Layer 5 of a small transformer language model trained on English Wikipedia (12 layers, counted from 0, width 64). Numbers have three digits each and are written without spaces.
In attention head 1, each number of a token's query is one row of weights dot the token's vector x. The head spreads its attention over the tokens so far by the softmax of query dot key.

Query weights of the head. A number n stands for (n - 500) times 0.0025.
q0: 528415898601179526457499426364571614563548259264374543581329366276877397556392575412377448742651583508614643515534680532546632284489638382517182217516282611496574391431641440584481479435498551
q1: 517539390644511325798382712559676448576411593469382318450476635602567661432493487590594669311448468590488371442540588324535580542278381594374529760383592476573746670781444498531507568376651429
q2: 300229615679520638448517526469505519319592411399566738581628469499815553485638447345566622613532627496399686515564493383697712483277563526719624604421731494491251205536329407540644715372461485
q3: 629583401457527526620325607612395595357609594437537268657374438666517635590722459367570587764298482596456438576428437569764567487532645852481482298576448681635682543496438518472545703411510578
q4: 468357623429208471568650630501494314368535397560612441504300516733520554233556478492374537620586531547489808566591384688511499452559562253606276319594676530610445380419387415421332404608427640
q5: 656397528414650364440429731542521599617514498360346409433339706549215616547240467233625358202382430725421645610519477483477473827557269453476576461513393498522514532648688471387354446587630361
q6: 190591602378417594601388481400540341275360647449336387430465410332363500238551419333682313535439363472482629484668420665405527570494546707746483570654437487634755588512352573391411534398502347
q7: 533581659425436543344742408533443577536616401496552568813657516570678215553497515371343214483531509320449855518514612897503461438521548200716493348569468387619367269271587307723440766542542444
q8: 317396614577397479404592333661193440403646228419434827789643437298617454455338346309596606678523452219585700709477402438475708221092543271511308329350497557393403223340617395533534464466526594
q9: 239490235434531655375598610542293436635546161492347640507470638425457414388397381377032451439347255506478512591491775638421500454525437452365450764484302642399554607580591412690384664461378389
q10: 515529639359565587616443480732643360474419459509607534374260197346617505721215627531530443547508431223419571568670472544577313535386752409411454317290568642498698526625439484384308595498567308
q11: 307392490500596468536577693467513322623682744623581485519628464423548544238360448383453321701602536425410440667696459553395248467562459728268430285567362427634574580441464377398452428363563750
q12: 539375431637527300496330613488515522598594506355629285594621411794309478512631466539727668663421238418529527787456405334402371407463581773357676454523407596597640442736466480477502633497508520
q13: 401455273582646408275440680752535496808537645329669555266528453466355617656692393554663612739426643467455484432709356306535400439563638274404309615557609405446551672554742513563732505366331421
q14: 470575496224714654725560586665472548662369411567723620442523575367537505518500549454296494298301659447352423729522561470508682526416442351576396539587619603425466405429450162451708505559547358
q15: 473409737382515275552448578253591164458326274329339610391495660632432383251536541490557592429476245438472579418449570512369466450399426238495307589299439558509527473406488207501426553452597657
q16: 424485474315515433523616436559531543510696540454663578525565232516422426677513543372627681777475449515417499652360459481540500554728806473386527487553584502278414264265317404306527297616327561
q17: 806556695537387624322550614430495565585559309515538653507305428461417589562415600533398406718574506533545686631497417645334408273470504315555477147724431749578446540427531485554416673587484794
q18: 315494447276520437622595303614461561314465496500501504476453466590525385609442476551678597521448353361230586740226641381622618624456576625586409638443721542281440493424617429352579411656351423
q19: 459480277648544451745592736424466614527340595470596315384392689559486650615444559776353603363389285488487340515577532585640492483389483666450636684567623559794498577492373624495530458316559598
q20: 527412459523597418331587418604160536457613295425539610728554370534392392548517569422426413700370555486477504572391473675491584561494588264576435413473402364399502326405734360443401448494473454
q21: 427443664364342600306578365375648404291544372701380524647516413448518466386376355668338291765522651434469668574472533462420478364538509269560313349404389530495540321405742735405456528563472587
q22: 513531683469340417419495397434582487528533316472582555314613340377497124394365500198354465244400652515458629519527368713143613705641664352721547474592624601409503487590506293481480525614405591
q23: 470437375373482463565517547429512547611724705420476604519420377443580557575547655404566648326646461550434410511594390315464448540521362556415326653341590622315600357705581448589586551328541475
q24: 576599403442617476616438633528579652474334442454689461407415627511581553481481445428609577294516520610419468546596528569508549438440496695365559635346495482546496559704501699512534579490480454
q25: 624568521612638620659626471563213470509548308643441485586337646722592677685630742560370288750491710663297575396554592445471513308299688331702596369718666582422511372638650578495661766678522629
q26: 631486524633235455110654304648431624569516387543348485394465410399602845399332220488542368583483353537653435472404559685478512247400487450509330469361382589410484357540605486545704572718406539
q27: 506352466442466483379545381477523439615474663411622323486562539489612342497454366504568630446634528654567248544384634287838476567286453414494582418288345516596531631448488476526525369697501630
q28: 448392581410347436285301478436775291594590608857666575662485456795419436563632542525443577538578567822426270505496582512577531624470268525673658377357544267462465424406409207399583526547590588
q29: 519589570394384359407538411652585640399559387596577528307530608387325355198430566408375447414452544638482356531501643554345516372657497378773551496354564631656511564261666454572452665516459497
q30: 360720397618552586436350475731587544456408745545462638714256610522403482500366518627433567469176380431246398663374644496631678361333571359288435450311314644313508448715570637615381523410551756
q31: 552535542655504416475342469445885630260531382663440342491445149597362475289383369417331347556389473586405593464383540560473327399293637356326571428623548540742431151546411513211647512636585529

Each question shows a short text with each token's key, already scaled and adjusted for position as the last token sees it. A number n stands for (n - 500) times 0.00066.

Then comes the last token's vector x. A number n stands for (n - 500) times 0.023.

0 "in": 484443498424540517560502476503497479488511511500487559552369540636496446251486490502503516476490
1 "\n": 513447516458564505557502488493490474523496493463484525570338609624500421205501487488493508489508
2 "-": 513413508467544493523507502501497486542490472500483505542340653611496417224498507504482494504519
3 " S": 527417507469557503570493490494496474521490505488513477584294588639496436238501510504503510510515
4 "erg": 500429476473532517572497494485500459491496505474550475582285575643503435257489498491497510504508
5 "io": 484454459474514513569509488492495485486509505484520463553301595610517452280490490481501503493498
x: 304431581397476523549624222719490336392633516763488316438545535417469193528702404288530548624408381464526563563391778502442624598422479504644298418504371533360471474304618430495594452490414524
Which token does the last token look at most, and with what share of its attention? 3 " S", with about 40%

0 "ung": 480459504419546517565503482507508486471505519503479563555340550637488433256499488505501515484484
1 "ary": 497417508435530510571501482506499488457511520497456558542362551620491432258507486493499498469477
2 " by": 525397512458571504548503499501495511510504509484466522517335626650473419229504488492493508473503
3 " Mo": 533394521473560507586499490510505472498494514500513483603263594639499436254499506500497516508513
4 "z": 502437471478540514563507485502502474484505517488538453555299581611515434245487506507499519496489
5 "in": 484483459481525503575505486500498475497515509490515442538313574623511433253486492496501510494480
x: 369480568290383437507684214554463434315365525665578419644421580413390401485527490295583462817522544381414531542500625318578552459573586421742483308651481483460431406466693492421555459512393331
Which token does the last token look at most, and with what share of its attention? 3 " Mo", with about 80%

0 " count": 462461547425551514572509513515513490482489522488479579526352560642487464289491489481481516510505
1 "ry": 486420517421522515555506501505510491446509509484460559536367598634496450292507501487499509462494
2 " after": 528401549470559483553497504494500508481507495476448524513336629665461424267510493497494499495508
3 " the": 543407520486572515484513510517498520492499494485496488498328667647487418287515489503513513507507
4 " Ab": 514415507484551511581490492496504464487498515494554457613259597646496434259494508504494517510515
5 "rol": 474456471490516500578528498493500501462489513470534457593320568611508430298500492484491500493479
x: 319523560359650397432566219570627445265544530539467532595516533520505345658447326404525627572259353512517621406369562427407728642642543406645385643606539430452440564196639264466443426554343495
Which token does the last token look at most? 4 " Ab"

0 "at": 478442506407515515574520482505498493450511527486489581567369525665500451217496491508496524466494
1 "is": 493383491411537531577507473500498482465512518487459546580323561666504449173492493500508522467488
2 "f": 507384499432533526578522476512488474459507519474472491594301584655517424175483507504513534486518
3 "ied": 523398489457492525547504486491491503439514502509527476538248634625507452192496469520508522486475
4 " to": 512421535499571493488510506484500531491510485480564454528304649664470399184503495500494517493510
5 " al": 475475514491547457585494497494503478501497514493585407602269609687488424225490496519500508492512
x: 395473291355500503473398571528362369297524609598726306791455473652252356460545308441639465635697371163644466433456485362649632422366685327662480644625400382181481515433519597641396340714742448
Which two tokens does the last token look at most, in order? 5 " al", 4 " to"

0 " by": 464481520448576491523502508502502499511499498490472558482356633644471427278500485495492507478500
1 " the": 483439515461583516488511506515497511496495497491437531493329654636491425274512493507510510509505
2 " South": 527399526452562500580501504507501474486492518495451524548282579637491457281498494483494513502513
3 " American": 536382503460556511560498500517511495474498512505509507537316597635493469289507493483491506491496
4 " t": 511430516480547495559503494506502502501501516484553456592328601638485445251503506489489521500506
5 "ern": 476481483486530498558501499499502472478506516488537445546293589633502450244492494489495524477503
x: 361534677248506399653496317504437344374421398627566445741709445599585250555431360352605598697600628548569530524418506426662529483422395333496453564594578518347528431414567531479307285738250501
Which two tokens does the last token look at most, in order? 4 " t", 5 "ern"

0 "io": 483450495401543543571512471503492476481510529483472565575318590632513437206489487486501510485498
1 " R": 499401534422565521595483466500500464498495519465451544589258600661497412161496509497505528513506
2 "ub": 523420497435534529583502478492505476466490520461486513627240601630508416200501498488499525508489
3 "in": 525376469436530516591501481493500487496514520483518474604279590652510432197491497492506515499483
4 "i": 503403461450529503576503474510501476474522526488536444546270569657499443200487494502505518484494
5 " and": 491468493487568507553517474511492495515501486480548429556308642645489390154503485492508491469499
x: 289434471587327529529282507450505366250347489602519495546652580305315575472743481516508428736491370380634662542430600443582712647474553312647484355652267589327587276670668479615491502534505277
Which token does the last token look at most? 1 " R"

0 "ore": 474480507409547519560523481522513500459494516495479583540349562642476462281500508484488500490487
1 " in": 498423530461570502514520498501506521502500492492423545486330639647458418253499491499483513497507
2 " the": 523397521471584515479512507512497515486499489491431510491310672665488418245512492507509516504508
3 " At": 544384531480543509586498504494497482502508507506518491584252603659482439248504497498490513492517
4 "l": 505428487467540479563502493487496469490501507485531452578298582638514398251486494501484517474496
5 "ant": 473434481481500498555508494502508481474505509496536444531287577629517457234497488493495521481477
x: 339487574323505392471440396521279475374408592554442492660539547537399264445502320334457510854473591535465578565296619294589599586591558471567300651525516599422547318513652414374508459544395381
Which token does the last token look at most, and with what share of its attention? 3 " At", with about 80%

0 "t": 485471506423521535544490473496489500467517507469492548563361584602514423204492507507509530485504
1 "rib": 492423498436533537546508479502502485465507510468461527598343574638518434231494499503509538490511
2 "ution": 519407497456501517548520477513499507449503501478475536571345563604510474250502470491506512472474
3 " T": 523414516464552504579499485499502504496498511473514488594255602638488435219507502495498524498511
4 "o": 503458478477534511557503492486493488494513511494553451569276583631513455210492512484491527501517
5 " The": 482461494503553509557496494511494498481506503482550445564292642666499438214509499507508519508505
x: 532601644360447557649389476654361259493397452695510436617647592223661299438530363441619361811392445419611585311276507410558650707614608483644476380688615427434506315473661506639379483629635364
Which token does the last token look at most, and with what share of its attention? 3 " T", with about 50%

0 "on": 487464504443533515566506482509498486483502512494494544547403525598502461329493500501498504487494
1 "ha": 503446499445526511550512485505500487470500517491472529549388538589499464320494499493492508487497
2 " m": 520423521469542504543501483511503500499497520487480498559368559598501454283503507506496516506498
3 "ar": 521420497481537511539495483496499487487497508487511481560369535593505444285499504504500513496494
4 "ine": 507429484478536515553505489505505496495506502497533468547374559595500454302500497489499508493489
5 " national": 483460493498547501553510504507510498486493514487540459534351571601493474315501483487498509501496
x: 361507731535366503514600650621189313455495359611509509803714491371480438644754064336444447717392418301538750347467562416545461576400545463601521572917441567380641466421550410532667440658411592
Which token does the last token look at most? 2 " m"

0 " c": 454433560445568499536491481504513486496501496495478565506334608661483426236504502497494521513512
1 "ast": 483394553451528518554507488510507500472490498494430553554341568628493446227509498492501521493513
2 " of": 523391517470556522489509493499506520509505469490459522518344660631476419231501489494502517484504
3 " the": 544401517488574512487512505513501515494499493485495483508313678645486411245513488505513517504510
4 " film": 517380518488560495553492508520510491491494507488561468549306621650470446231504500491486507479510
5 ".\n\n": 483438524512547484542477528515505464528502483486555462570298654615479418213489512488502492502530
x: 417261400560529451585241445497403332435533270690447633557713416543488335398668465493784524519476329266648490599197484453741381622175812640518620263698508387389683420542757586820333318674772398
Which token does the last token look at most? 5 ".\n\n"

0 " D": 470474542424570510575479482497503475497505497481473565541301610686485404233501507510499518507503
1 "on": 500403504429566511598502482501502478500497507487447531595297563657505420211488503494497504494498
2 "ald": 517387484427545523596508485516503458475502512481471538580333562646502425267490500485492508480498
3 " S": 525400501451554509602496479494497476501504518475519482604275592658500433203499508502503517507501
4 "ad": 505410486468530500587491475498497482489501519485566461589276571658496434226494494506502514491489
5 "d": 486469472475526491559506489503494494470517512483512451539288569660502433248483509518500513486484
x: 351288572349538398499479322536537543227605547680666493557457340368500430680538482464512406624693430376508485418384668470453644499539555532666283678408468558484478302431600468376477249753507405
Which token does the last token look at most, and with what share of its attention? 3 " S", with about 50%

0 "ia": 487472501436537522552506479505502482478506524492483541543375535582505463317492489489508510492490
1 " T": 501449522451546508562496485500501492500499514483472522552337564597493448298501497497499517502505
2 "ass": 519425501464524519536485487502497487486505510489487515558341562606496454285502504498498515490485
3 "in": 514418480463532509551497487498499491494512507495508481551355555615498452292495496497505511491492
4 "ari": 503426479471521502552499484504500479476506512493526471543351534609498462301494497498498507488495
5 " (": 486468481506530493546493490511503489519501493489503454541347587595495430272503488501485505498500
x: 426326470508419594226342422434483274516422541465550649726655693382450422511609419119422514807499431425677646470207455411518546705349765312793599263592468436485590095543626529662620280730768354
Which token does the last token look at most? 2 "ass"

0 "il": 486451492423534495540516475513507494483497522482478562548390531632502456282496486508496514477488
1 "ar": 499410502437528509559506475506499483468498518488467549550372517624503444254498497509497505482481
2 " S": 520404508445555510587495477495496481506501516476482510581296563642496435226502505501502514502500
3 "a": 525434484455553508573501476490498474496502522487531485592270555618503445231486504488498520500499
4 "av": 504441472468543511572501483490504466491507523480533460549308559624505429250486494501502528502493
5 "ed": 483478464476523509557511494495500490476505522491509453531306576598502441236488485503503518490472
x: 396328429337611517442571304521416454253324436659417506583507363472428457490523460477325387804605441529544600543327653357441644609612531389733312488578557594603547308526699393358547347489249455
Which token does the last token look at most? 2 " S"

0 "ment": 457472512406547530555513472501502519444516509478485585533329591665490440150514487481509520467473
1 " is": 486402551447581483509496457507511530525509477475411559525270648691446417135507498497516502500501
2 " th": 531371578452579485595496501504506475488494501472413512574298625708480398140495521500504527522505
3 "reat": 560347527454560507608499500503508481456493508487491488618297597691482425169484491498484520473491
4 "en": 524362488446547490576527486524520492448504505500557424569271610676497431191491478497502517460486
5 "ed": 473444487476530502559520496505503487436519522510546410520235603665481442160485484516495532462467
x: 367362501403579320468492529626369406265298425627515454677525387384413428520408395412513383845625401443526543393369430386547599539496520416709436510497563610517571379448640562438558414436420414
Which token does the last token look at most? 3 "reat"

0 "'": 472443520445568524542502466500510484480508505484498548552371582603492427245499496490502518499494
1 "m": 492407527461558531552504469510506495469501529488465519582359550576502441240497506502504517494489
2 " D": 518399522462555518570486477497503483497505509476472506578328573632495429252503513504505521505501
3 "anc": 523392483466535522567500488495497476488515508479526485602328542617498420259498506481498508500496
4 "in": 508425471465518504574498485496501491492511497488535455561333567626507449262488491495509510497492
5 "'": 496478483483525496545506484505509483471510494489542442522336594619494443248498485500501516485500
x: 319446581570336512478343402532339380346618527616454338481659552361498388538496272475620474815606372495415693383394688585553560586476479463712477278622472678268645163519656536554666428502566613
Which token does the last token look at most, and with what share of its attention? 2 " D", with about 40%

0 " St": 470490538430568511561488498500500492492495500479472566523341603660479422265505510498485512515509
1 "an": 498431506431543518554511485502509487471498521479443545569343562623515447261494503495499523485488
2 " F": 518405510447546521575495481501499474493506509477484515587301580638497433241499507495494522511510
3 "is": 527402483462531524553490485493502478495505507484514468581308594614510436231496497494498526504497
4 "her": 510407474464539498570503489510503481468504507478535464556341581635503432283497487500496507480500
5 ",": 485453497503540502523506480518501494509502469487533446532342627637498430203493495506498513490505
x: 253367594517316533435384475498448201345385530561666564590732578408452479484565474488673384624487462451649692440307543512530752667316792403642590294565274455384736344552634540623590323558546263
Which token does the last token look at most? 2 " F"

0 "ij": 493477501427534518561504477501504485483499521478479542568376530601506445303492498500499514503488
1 "s": 510452483430524506546515482501501492480507525477481531545369546576494456289488498501503513489481
2 " N": 517424517454536511579491486494501487496508515485484512566315567620484442275500505498497519504504
3 "a": 516434475458543515563498487491497482488508520487519483585315552595505438275492503488498517496501
4 "ber": 506427466476530517562499486501497476488506509487531461537342577597508436282490488501501508507496
5 ")": 480445504488542497547492496503502498514505491490533457522349602612492461221485499483502505511493
x: 330264464651439615523467473534388338411247271542548502496720633476455460435576385300491435732520450481492669437259780591566600578327750573617468289653208467346576495441661560551490338411590468
Which token does the last token look at most? 2 " N"

0 "her": 483476504439538510549509482516502492467497512485491560538415547608498445324503492502492502474497
1 " |": 505428495450555514514501486504505497505504487493479539520376603606488435256505488495485501492502
2 " J": 515415520459562513564492488499503477493495511489473510572329567610494440268500508499504519500508
3 "er": 525428488465541507566495490495501471492502515487511487575319564597500437291495505490503517491498
4 "ome": 509443475473529510553510488503503495480512511493534468544336576593499449306502485485504510492479
5 " R": 487471483491535506564493482500500484489502511479524451569322574616495445267500511497503521505504
x: 357490551368325758381384530620415370270491392805508579583697582469467445649355358215580391583670424267479613334425507689467667463471622327642464615556559313415732369382739467421492235671620474
Which token does the last token look at most, and with what share of its attention? 2 " J", with about 30%

0 "ob": 482474521445523518562509481494503491470499515482498537554414520578506466332501504493500511502496
1 " St": 500444525450544510564493488501497494495498507478467534550378565615490449301504509497492509506508
2 "ö": 514430496460525516539499477500503497484497500474488519579371559595509452336505506497493504504500
3 "r": 507428483463516508551510483494499489486504506468508489556406541584512442341501508501499501489496
4 "r": 496449471468518507544504479495497487492499500468510475534385538579510444304496506503501505494496
5 "\n": 485481481509532495542503496492496489528495491463492478550363604582500440268501488488494506501505
x: 301282489650425710243338383404370410611252257546568566516694476481704372403738557195571367597271191326677693513212516326587491546336707229589364303711420487223666357515585533674392421784588473
Which token does the last token look at most? 1 " St"

0 "as": 486483502414542526569502472501503490481507517479490556570346549616503445222488490503509511489484
1 "m": 493421499431541530561494468509503492460501518487473535565328554612505436198487500517509524498496
2 "ine": 517391489444542534573497473504501512487505512485474519573334569619506436198506499486500512488488
3 " Tr": 523410514469557523586491492496494483493500514468512487605291579632492419183501517495500515504508
4 "inc": 502437472480524523552490476494493475494520516467560460564286593642522435240493496494513524502503
5 "a": 484473457469528514571500480497501481473507522486524449547275563606523466216481490486503521488495
x: 416393597339438627454625315679336448248576424732326420492610523504476368483513328408462612690525410550494600543449739357530533505412534533730290474515334485272680437448464521445523611465450502
Which token does the last token look at most? 3 " Tr"

0 "el": 485460493410546517553508471504504486472500528475485553580350550611502441243496492497504525482483
1 " of": 503434507442565525521514477502501516509502498483455541541312638607488413194499484489498513484492
2 " the": 521402515473580520485511501512499514492499495485434513502316669645489413242514489505513519505507
3 " same": 549360541499538495528508502522501489478498496493502486560343637653492443247505479510511515503519
4 " name": 518361524480541505543489510513517486487497497496564475538316614638460458246493496483492518479505
5 " by": 477437514494552487535504514501503510510505497480558443538333664649466416254502479490495508468501
x: 370363426508388496544481619523502177418363400645538431635679618547600358512743441502617634639398249300803580454346559407568673580512492384658553240619372550282609334562711521639333366408442399
Which token does the last token look at most, and with what share of its attention? 5 " by", with about 30%

0 "|---|---": 471490531421534452523495491515505472480515519500458567469275617644485464258480465507518503465489
1 "|\n": 509442518438568492552489498505495481514500506476467539511277622643477421193485485485513512469511
2 "|": 513385496456553513514486517503492485527498487486499515518304657658500387186497486515479503491515
3 " Best": 539364518473539508562486518504504490496490494506513506567268648633476428201516477491492497493487
4 " Play": 511380500482547520577492512498501502499497497491552461601272609655475429210514501478483507510507
5 " |": 487460479478556499529505503487512497518507474492520429541297670638485419183505499488483503501518
x: 298449420537451567397443550397294167386583428536608560544636508186514361538710504463582562589496463325461492580099576581432520488392485510497553204541359335291579420503598426496548289598491298
Which two tokens does the last token look at most, in order? 3 " Best", 4 " Play"